Layer 5 of a small transformer language model trained on English Wikipedia (8 layers, counted from 0, width 64).
A neuron's activation on a vector x is GELU(weights . x + bias), where the dot is the dot product.

Input weights of the MLP neurons that the questions are about. A number n stands for (n - 500) times 0.0022.
n13 (bias -0.005): 460 150 450 412 568 337 593 637 465 684 892 294 644 460 330 548 668 507 495 380 820 346 156 416 588 581 580 494 472 498 610 527 386 715 505 485 551 830 684 517 463 378 514 586 441 533 486 567 518 463 419 354 259 237 747 563 757 564 494 556 442 359 437 207
n26 (bias -0.012): 344 499 401 613 667 352 695 382 629 538 566 693 348 277 303 738 511 655 394 543 494 361 369 704 266 262 430 433 718 750 660 423 711 476 465 690 422 440 438 234 542 603 566 494 591 670 442 727 469 335 688 540 386 290 415 362 228 275 532 511 560 456 811 488
n29 (bias -0.006): 493 282 332 580 471 592 593 502 649 545 504 658 345 473 358 437 352 551 295 506 447 506 547 613 205 359 280 291 394 862 420 770 401 480 645 521 368 307 234 770 370 470 349 738 603 298 570 654 395 716 413 544 441 862 782 633 411 690 590 427 559 295 603 469
n42 (bias -0.021): 691 578 530 413 379 318 514 367 642 525 374 675 409 432 581 394 520 534 475 298 786 456 290 513 532 443 551 599 376 413 565 713 564 482 688 589 522 526 352 434 486 369 182 294 646 594 710 687 731 972 290 389 531 677 279 556 362 592 618 248 463 563 466 421
n63 (bias -0.024): 538 296 542 336 567 713 455 635 499 592 250 486 615 478 552 501 358 747 714 459 622 599 502 621 444 332 537 503 682 499 243 729 532 561 645 239 515 461 634 768 422 514 600 425 395 405 154 503 362 359 125 786 375 318 510 305 330 391 563 775 615 696 296 596
n91 (bias -0.006): 754 606 534 359 658 345 279 312 465 527 455 555 371 571 292 522 442 477 400 623 782 412 488 475 718 588 617 501 362 661 736 318 221 561 389 323 324 681 543 512 237 417 726 563 464 667 654 647 234 414 595 612 473 540 507 442 679 464 214 454 683 592 535 569
n98 (bias -0.022): 443 749 322 544 505 468 579 633 669 385 430 480 669 461 714 309 488 454 288 507 388 876 698 548 531 481 479 305 431 535 442 441 381 253 539 354 422 260 305 688 385 631 401 414 459 508 634 390 350 645 388 442 414 686 719 789 553 250 406 516 664 477 546 568
n112 (bias -0.005): 235 284 558 536 502 582 552 690 349 476 301 429 585 694 447 453 635 295 377 495 506 544 814 514 332 331 483 374 599 244 548 465 500 584 253 507 700 579 613 498 521 326 594 866 363 459 322 546 535 439 556 457 672 395 665 408 562 757 729 642 465 470 763 560
n115 (bias -0.022): 712 354 610 307 542 663 752 413 311 562 770 250 624 685 377 147 539 866 318 264 512 355 456 711 255 410 613 480 360 615 438 319 595 589 540 154 476 731 733 706 316 524 497 478 387 770 747 457 606 327 269 355 198 467 752 449 693 443 385 891 385 418 400 672
n129 (bias -0.017): 569 591 636 218 392 664 246 691 350 503 708 567 480 729 527 548 545 535 361 470 475 575 599 471 652 412 582 520 775 698 411 400 605 483 581 536 442 647 645 454 370 390 678 544 440 457 365 303 323 484 278 271 474 354 373 365 291 521 413 501 698 593 346 694
n135 (bias -0.015): 558 295 425 548 686 587 533 729 611 368 377 479 423 582 521 557 398 597 267 694 600 510 414 729 455 61 531 731 290 429 327 522 453 438 499 474 528 387 568 500 447 569 402 454 212 494 659 789 648 487 495 378 350 965 417 576 555 560 132 368 659 585 558 567
n181 (bias -0.055): 593 603 680 528 414 547 346 832 727 699 172 397 641 543 434 520 473 225 678 320 400 665 559 198 564 472 576 559 704 205 642 454 166 587 724 937 546 542 395 337 377 166 468 259 588 173 421 513 657 864 294 513 511 321 476 577 709 573 624 484 539 542 535 487
n186 (bias -0.019): 485 781 604 579 484 450 483 536 443 660 433 412 275 590 535 631 896 196 519 623 522 410 179 488 485 246 531 352 592 429 375 403 553 495 469 741 568 465 594 597 554 415 782 615 502 454 425 189 669 619 308 539 471 412 540 434 387 300 346 654 438 688 547 463
n201 (bias -0.021): 631 436 525 282 440 429 547 666 359 553 534 399 628 681 621 775 466 567 498 475 789 497 601 725 596 625 508 619 329 398 602 319 642 332 632 646 588 460 480 387 445 610 400 212 757 358 718 308 669 340 377 362 449 791 411 612 125 374 281 607 452 313 496 393
n207 (bias -0.010): 410 573 684 357 738 578 598 298 503 655 598 264 344 663 371 316 512 313 538 286 646 536 498 534 667 500 212 538 341 688 506 452 532 894 563 452 492 404 278 291 264 575 607 581 542 539 515 538 544 674 333 716 562 590 607 492 640 460 481 451 371 336 551 479
n219 (bias -0.009): 578 538 641 90 541 385 560 482 417 905 634 491 546 368 386 666 499 566 290 542 564 470 472 614 627 399 283 377 372 660 553 293 359 351 399 546 388 431 283 784 529 288 702 807 596 505 392 513 450 403 388 550 809 716 325 525 493 800 476 179 646 455 529 483
n240 (bias -0.022): 496 517 837 544 411 241 614 657 615 651 681 370 696 346 754 465 596 535 521 635 567 620 525 672 638 517 628 507 543 320 405 483 605 295 654 624 575 510 680 467 545 118 232 188 285 763 664 214 487 434 423 322 615 519 102 548 317 244 781 496 596 567 426 486
n278 (bias -0.012): 725 582 663 459 505 426 461 414 504 409 330 591 373 526 731 478 511 397 392 472 463 480 548 692 482 457 678 456 243 603 624 583 406 455 533 294 365 168 522 595 466 410 528 797 460 484 444 548 583 452 511 481 544 578 519 508 273 657 364 597 511 524 264 483
n282 (bias -0.020): 361 527 554 308 537 419 466 563 705 416 440 656 203 278 622 243 708 710 532 595 456 125 586 520 308 517 551 639 551 583 788 700 894 451 368 205 427 538 625 532 613 511 499 807 483 660 413 486 398 259 271 520 460 218 631 516 511 559 489 657 645 441 529 468
n296 (bias 0.001): 577 547 662 330 434 624 757 260 434 243 406 445 513 559 611 448 486 589 453 346 818 273 464 876 436 365 718 588 586 547 592 642 685 779 565 599 433 484 653 250 297 432 345 255 492 658 615 517 557 707 483 398 512 524 284 405 324 354 685 354 398 413 496 331
n309 (bias -0.002): 479 433 548 538 550 328 533 501 496 518 644 578 459 586 670 586 615 361 322 555 387 589 580 350 600 442 485 490 305 600 353 499 712 482 570 469 754 518 759 395 377 606 608 344 476 461 440 562 547 484 805 486 536 565 282 499 519 509 175 443 519 535 369 443
n326 (bias -0.018): 622 466 497 282 304 686 340 622 314 553 386 664 251 523 723 569 287 404 582 449 547 609 333 374 389 79 587 507 622 328 484 469 657 597 553 420 563 693 297 507 705 451 590 356 550 615 422 622 385 627 705 756 393 408 446 512 378 543 615 519 611 674 836 262
n351 (bias -0.029): 597 195 821 435 666 713 688 285 926 598 445 725 597 500 639 419 188 307 510 364 401 369 782 527 519 442 636 793 531 83 844 325 421 567 543 866 364 443 667 393 642 246 686 253 594 216 464 561 390 363 170 479 668 435 131 451 590 506 491 605 782 583 448 319
n355 (bias -0.009): 483 678 513 480 351 779 393 377 562 539 496 448 389 541 267 350 363 494 827 602 470 635 430 423 368 686 548 421 574 549 420 316 366 454 506 313 491 429 460 391 828 557 633 568 466 565 553 507 250 514 538 679 385 629 619 837 506 464 257 750 387 341 680 429
n356 (bias 0.014): 478 377 579 587 376 458 293 548 580 457 589 415 540 509 448 604 454 581 543 290 404 311 408 314 597 395 517 427 538 539 362 631 309 615 421 332 667 355 454 273 449 428 521 444 661 519 427 515 456 503 623 556 548 436 605 706 684 637 510 752 331 686 362 553
n360 (bias -0.005): 634 625 401 369 596 444 848 515 415 453 546 288 653 516 449 591 593 426 349 378 360 430 690 655 538 483 577 388 640 593 577 175 614 472 494 631 508 451 558 429 529 510 568 515 765 556 362 336 610 588 420 179 514 512 331 482 294 411 667 561 526 411 493 282
n363 (bias -0.004): 475 200 536 499 699 506 793 604 502 528 696 257 575 551 463 644 526 458 343 741 579 818 298 534 461 480 494 426 572 529 621 339 492 413 500 366 408 738 513 550 472 399 363 326 282 696 608 397 516 393 189 481 425 654 469 468 532 473 468 510 431 516 396 547
n377 (bias -0.019): 209 517 674 442 481 389 757 663 513 559 545 402 304 299 581 740 761 478 309 542 571 653 290 579 246 392 634 512 369 545 708 488 385 501 384 638 346 656 587 314 595 445 279 527 394 788 641 412 440 552 639 632 340 248 523 503 658 307 507 596 284 378 634 451
n396 (bias -0.012): 631 637 480 573 483 140 406 434 430 380 622 493 559 211 250 693 469 395 328 456 775 557 812 684 418 823 465 383 301 479 590 283 451 482 433 487 643 529 484 654 445 355 234 664 736 501 391 573 566 654 372 362 403 488 546 811 487 517 180 706 701 468 314 590
n404 (bias 0.001): 480 502 381 550 575 298 560 784 431 327 646 362 504 561 428 706 443 444 392 576 202 345 612 496 497 425 634 510 511 644 534 832 280 334 528 505 441 523 545 421 594 658 601 638 430 336 607 369 517 216 670 304 458 582 659 622 413 528 334 703 670 460 479 507
n429 (bias -0.010): 602 493 666 198 477 729 475 641 595 507 505 641 582 482 509 469 401 428 329 641 322 510 481 629 429 421 587 576 607 698 396 435 430 487 590 433 710 401 554 547 410 281 593 537 643 512 500 244 403 647 512 529 473 553 451 489 459 349 615 626 545 364 478 459
n473 (bias -0.010): 473 533 488 581 377 445 517 661 483 390 560 362 300 489 563 723 539 338 501 435 634 450 611 389 525 599 553 643 729 313 644 464 570 536 724 472 293 545 371 601 413 408 439 569 591 307 686 354 430 400 398 541 467 462 597 455 540 623 496 683 345 369 520 602

Each question shows a token from some text and the vector x that enters the MLP there. A number n stands for (n - 500) times 0.0087.

"\n": 649 415 282 559 604 483 318 434 565 541 456 640 677 545 534 517 594 381 409 397 424 445 494 615 683 393 522 595 573 438 233 647 475 582 298 537 528 670 397 555 449 583 452 510 552 693 337 567 342 465 489 546 609 717 554 508 438 386 477 374 294 392 382 707
The two highest activations, in order: n135, n356

"1": 579 389 304 610 602 599 379 447 394 619 521 597 635 464 507 620 593 424 366 507 285 379 601 611 701 569 563 569 554 386 260 414 407 619 345 585 353 615 375 599 491 575 343 419 528 699 505 567 604 473 485 516 613 507 542 532 545 380 644 515 195 326 411 556
The most active neuron and its activation: n360, at about 1.6

" model": 737 465 307 525 519 531 412 493 435 443 530 638 553 500 593 639 642 279 355 530 372 380 505 615 689 549 570 718 621 522 263 496 385 546 378 585 444 478 406 634 471 483 475 536 602 637 387 452 459 527 543 444 565 613 514 578 499 375 406 607 154 448 288 543
The neuron with the highest activation: n429

"|": 655 472 350 502 543 523 333 437 505 489 414 651 656 475 538 510 598 298 392 412 395 492 595 607 717 512 605 563 561 457 230 637 424 622 339 597 327 579 344 525 386 674 451 452 507 802 398 512 516 501 519 508 569 716 563 451 475 403 507 540 236 396 458 502
The neuron with the highest activation: n98

" will": 626 430 391 654 535 442 346 452 397 486 476 704 529 502 630 526 587 396 363 474 398 483 492 635 650 558 615 735 542 546 413 624 390 541 349 597 343 573 327 588 446 557 489 477 453 641 399 529 339 508 604 500 582 673 353 446 496 430 559 596 141 406 325 658
Which three neurons fire most, strongest first? n278, n91, n356

"oli": 700 580 316 555 361 538 383 556 330 473 488 628 656 537 590 501 588 334 412 600 291 519 625 621 532 535 453 712 513 431 285 428 398 577 371 518 464 528 184 490 539 555 463 393 545 703 475 509 508 529 655 519 546 609 594 474 634 446 484 592 168 533 378 444
The most active neuron and its activation: n98, at about 2.7

" Yu": 638 502 267 555 639 539 333 374 397 472 441 673 604 438 477 549 536 481 398 550 255 446 501 608 687 464 635 606 615 547 327 478 294 585 397 582 316 588 404 553 532 527 431 469 607 641 460 516 392 475 631 499 641 721 473 540 583 358 479 642 205 370 432 556
The two highest activations, in order: n91, n356

"ran": 677 372 348 437 527 519 396 483 331 521 431 688 679 462 521 604 606 298 543 482 424 423 434 578 615 571 594 588 569 383 210 430 368 572 355 553 474 554 335 552 482 671 433 488 580 745 415 518 354 554 718 564 591 600 518 513 410 420 492 613 225 405 569 565
The most active neuron and its activation: n326, at about 3

"test": 685 459 262 561 556 553 370 480 466 557 610 633 592 510 576 577 533 323 475 445 497 346 619 531 727 611 598 638 548 393 266 460 415 517 438 527 484 453 437 575 528 609 368 418 478 672 450 471 530 481 570 396 662 654 665 419 435 364 426 591 112 417 386 520
The neuron with the highest activation: n201

" Chile": 563 438 191 583 542 419 318 394 567 441 574 552 591 612 446 487 538 423 468 583 370 453 602 652 762 589 618 587 612 514 238 448 404 526 350 567 498 484 437 457 595 659 417 522 459 740 356 540 432 507 551 440 615 603 573 569 389 473 461 458 158 381 474 635
The most active neuron and its activation: n355, at about 2.2

" over": 582 412 389 575 477 429 518 525 385 407 525 732 622 466 486 630 600 314 376 448 429 334 545 584 711 512 624 619 563 542 266 521 396 531 389 667 401 524 364 680 451 638 458 447 531 681 363 541 382 506 527 444 572 645 551 489 540 381 594 628 161 388 389 518
The most active neuron and its activation: n360, at about 2.4

" females": 602 434 474 634 551 548 456 387 357 324 540 702 574 523 529 520 563 279 433 589 427 402 573 552 652 468 570 740 528 522 294 551 397 514 464 583 413 654 382 601 606 637 474 496 360 566 349 419 464 495 603 487 480 676 391 554 546 401 574 595 91 447 344 573
Which three neurons fire most, strongest first? n404, n309, n135

" |": 591 470 399 604 577 551 281 265 409 498 401 649 591 434 535 594 609 432 480 414 351 419 553 521 724 477 607 692 583 492 307 548 448 657 402 603 344 592 411 518 468 561 371 451 572 725 427 576 487 464 462 483 598 733 508 540 484 454 573 397 170 392 407 591
Which three neurons fire most, strongest first? n42, n296, n356

" ": 543 347 312 657 504 552 448 309 386 502 504 611 574 349 608 616 541 481 483 466 204 394 500 530 654 543 594 551 466 495 389 584 390 607 406 636 437 594 299 679 414 594 448 541 594 706 430 543 593 485 407 555 650 547 559 512 576 375 588 404 287 342 316 719
The most active neuron and its activation: n29, at about 1.9

",": 712 415 345 551 561 593 347 465 472 439 588 771 652 482 528 600 542 349 298 536 521 401 481 616 690 504 573 640 582 537 282 627 434 556 375 594 493 533 342 528 471 585 472 399 503 650 336 510 411 548 391 473 610 549 506 412 516 392 617 537 170 355 372 588
The neuron with the highest activation: n429

" Episode": 595 478 349 650 589 400 364 403 420 417 442 699 640 428 474 639 611 364 427 460 337 352 571 628 815 545 567 618 566 534 343 461 360 602 381 581 420 532 430 607 470 572 421 495 612 718 402 489 458 432 532 473 573 676 534 542 501 300 486 569 253 377 372 540
The neuron with the highest activation: n396

"var": 625 433 237 488 440 546 341 491 494 422 510 675 554 469 501 571 653 440 588 587 286 494 602 648 679 623 548 645 573 462 239 517 386 538 384 526 383 438 439 377 529 522 442 518 486 706 532 451 402 459 688 593 545 629 482 671 430 504 452 401 123 447 434 615
Which three neurons fire most, strongest first? n355, n356, n404

" in": 697 373 338 694 514 608 406 424 471 453 536 698 483 477 479 620 641 373 312 506 408 365 607 605 588 473 585 585 605 415 394 560 479 459 311 666 401 498 357 509 377 585 438 425 578 811 439 563 371 420 442 549 594 522 456 558 506 465 645 521 186 382 524 580
The neuron with the highest activation: n26

" to": 656 444 378 670 524 450 366 462 459 525 522 728 506 501 601 593 578 390 363 463 438 431 543 648 586 528 605 692 572 586 354 611 434 553 368 598 393 527 293 559 452 557 438 429 535 698 342 507 336 506 576 539 592 614 389 426 510 381 636 548 120 366 362 593
The most active neuron and its activation: n296, at about 2.1

"8": 586 444 407 613 580 567 484 535 378 535 622 639 617 513 494 619 567 303 346 525 395 393 533 592 650 627 521 656 510 460 237 531 379 573 358 631 411 635 295 610 508 612 408 374 506 762 471 466 444 518 511 476 566 534 572 441 517 338 515 619 167 358 345 520
The neuron with the highest activation: n363

" (": 686 351 408 605 562 465 317 423 501 497 587 666 532 437 528 550 531 353 381 407 354 456 542 536 700 447 538 603 562 404 276 493 465 503 334 609 343 536 322 609 337 553 500 491 576 777 380 517 467 505 475 576 715 789 616 456 465 499 622 450 307 454 405 569
The neuron with the highest activation: n219

"ba": 645 451 312 552 576 700 390 444 423 498 501 732 636 521 560 605 575 326 310 520 355 484 500 514 633 499 481 623 604 375 235 417 349 498 398 484 456 517 269 658 555 521 442 441 583 702 516 496 551 539 631 496 588 602 555 510 531 429 540 582 116 413 448 485
The neuron with the highest activation: n429

")": 702 376 398 602 583 610 257 389 465 444 521 624 516 450 584 536 674 371 409 438 330 457 494 531 689 432 535 730 545 422 304 490 465 492 334 649 421 631 354 500 417 518 462 510 598 840 359 489 443 509 462 483 643 649 486 536 455 539 545 396 288 483 431 618
The two highest activations, in order: n42, n356

"0": 653 352 361 484 556 598 381 487 502 526 589 652 547 362 561 562 676 354 357 517 417 336 584 519 677 528 511 663 561 374 340 547 478 566 352 554 425 593 403 553 456 683 418 583 566 749 506 482 412 409 438 458 637 453 583 571 533 416 557 491 116 315 462 599
The two highest activations, in order: n473, n13

" Bronze": 521 352 350 555 598 445 274 414 448 367 496 589 508 625 579 367 642 401 508 515 302 321 608 645 790 673 477 457 521 432 272 470 463 489 360 623 374 610 401 596 663 511 480 605 479 671 472 567 708 513 629 586 527 601 513 492 345 401 505 506 327 481 384 486
The neuron with the highest activation: n278

"2": 664 351 377 522 589 637 423 454 507 491 550 657 514 358 502 622 621 466 389 478 344 368 499 533 713 593 493 664 546 360 388 533 437 461 412 612 392 600 434 578 415 637 389 574 506 808 473 378 444 458 487 444 687 490 594 495 478 409 593 456 188 276 503 634
The neuron with the highest activation: n473

"7": 545 418 459 618 575 624 459 556 345 471 571 675 601 489 494 643 601 375 353 556 385 424 527 572 627 586 532 690 520 494 315 507 395 527 347 682 400 616 334 585 494 577 367 403 540 723 494 507 452 463 461 510 582 516 519 490 540 343 565 589 62 343 371 522
The two highest activations, in order: n377, n363

"===": 613 478 409 580 572 526 300 479 530 515 534 806 567 479 618 576 611 362 411 380 438 391 568 597 785 429 507 677 567 538 238 548 396 508 380 528 394 560 435 570 399 592 459 473 487 720 316 555 387 440 395 490 575 661 506 403 510 463 568 527 258 419 335 590
The neuron with the highest activation: n129

" remain": 649 506 401 637 465 516 411 397 367 489 507 778 583 455 562 502 691 454 303 515 383 426 575 608 672 543 581 692 493 549 354 594 344 462 320 505 412 548 356 590 483 600 395 453 465 700 422 474 396 519 599 485 568 605 406 511 459 471 595 599 123 445 356 603
The neuron with the highest activation: n278

"5": 619 326 343 534 620 576 363 473 483 562 589 670 647 502 525 623 545 362 393 441 376 304 543 557 709 603 538 617 544 401 323 498 460 569 340 622 471 556 393 619 529 605 378 517 505 796 454 467 440 515 474 529 610 490 544 559 459 361 532 526 164 271 443 512
The neuron with the highest activation: n13

" c": 681 511 298 710 492 508 335 519 443 384 536 704 565 521 594 561 626 324 417 540 320 472 598 632 604 457 520 696 588 419 163 492 423 479 375 544 404 408 335 613 323 540 470 424 588 599 424 541 465 592 621 491 559 602 638 524 525 450 474 563 229 442 380 604
The neuron with the highest activation: n98

"f": 696 445 374 598 390 456 365 595 485 425 455 587 568 516 470 552 553 494 534 513 205 422 386 606 617 637 451 626 569 353 220 496 455 528 461 697 430 397 385 617 418 597 498 438 484 724 396 515 556 523 768 468 696 635 568 357 616 487 376 569 270 372 499 465
The most active neuron and its activation: n356, at about 2.5

" The": 635 432 431 571 530 489 439 440 412 439 440 723 527 512 564 486 640 385 369 428 457 432 609 672 595 501 576 637 562 541 291 639 377 508 308 518 433 674 347 541 432 630 423 432 543 760 422 470 433 491 475 426 532 708 543 404 551 430 512 590 97 522 365 625
The neuron with the highest activation: n115

" while": 653 427 345 558 570 498 426 400 419 458 497 758 623 406 586 551 587 427 362 510 457 385 564 629 718 456 590 689 569 571 241 615 368 532 390 564 433 611 356 537 535 575 480 421 535 672 345 486 385 518 511 434 549 675 471 476 491 411 602 569 139 446 340 526
The two highest activations, in order: n296, n356

" Place": 658 423 263 570 540 443 384 370 471 414 519 726 584 472 529 649 573 360 371 474 263 404 613 632 772 567 549 611 579 433 340 472 339 506 311 621 516 523 410 551 466 605 454 453 516 655 392 488 554 493 545 537 608 653 548 591 403 348 537 585 223 386 457 567
The most active neuron and its activation: n360, at about 2.5

"rio": 665 474 247 534 443 555 442 430 432 509 461 684 609 511 579 545 653 394 531 586 355 383 584 566 637 517 543 721 586 416 235 470 310 606 356 432 550 497 390 512 468 598 516 423 524 695 427 463 392 520 530 424 705 618 518 609 520 424 498 577 124 360 486 549
Which three neurons fire most, strongest first? n356, n355, n429

" of": 723 586 355 577 471 515 322 451 430 451 531 706 559 423 609 530 509 411 343 504 480 370 638 641 612 463 528 665 630 523 294 578 525 609 403 575 350 569 360 530 454 512 557 416 564 601 346 648 407 407 534 473 538 657 615 463 449 389 621 476 93 420 381 561
The most active neuron and its activation: n296, at about 2.7

" are": 580 405 426 545 496 506 364 428 470 413 453 785 643 451 569 449 632 474 357 524 468 373 589 569 765 449 546 739 612 495 294 549 407 580 396 545 344 557 428 512 466 549 437 557 503 627 456 598 433 483 507 411 582 622 534 503 488 408 595 488 40 516 397 548
The most active neuron and its activation: n296, at about 2.5

" wing": 591 536 452 491 477 525 414 492 459 395 548 721 582 584 574 507 713 263 494 523 416 428 604 559 630 553 478 634 526 534 219 512 373 512 318 554 550 583 315 712 402 635 441 463 485 518 525 532 496 408 678 328 643 592 534 419 599 471 371 619 146 431 383 455
The neuron with the highest activation: n309

" Republic": 613 477 111 597 521 494 302 360 463 478 670 547 521 621 595 517 579 274 439 466 308 342 644 569 609 413 555 598 648 504 315 509 462 593 338 533 641 559 417 607 540 578 447 489 548 671 359 516 424 500 584 532 659 642 454 520 560 459 365 433 326 387 427 671
The most active neuron and its activation: n309, at about 3.4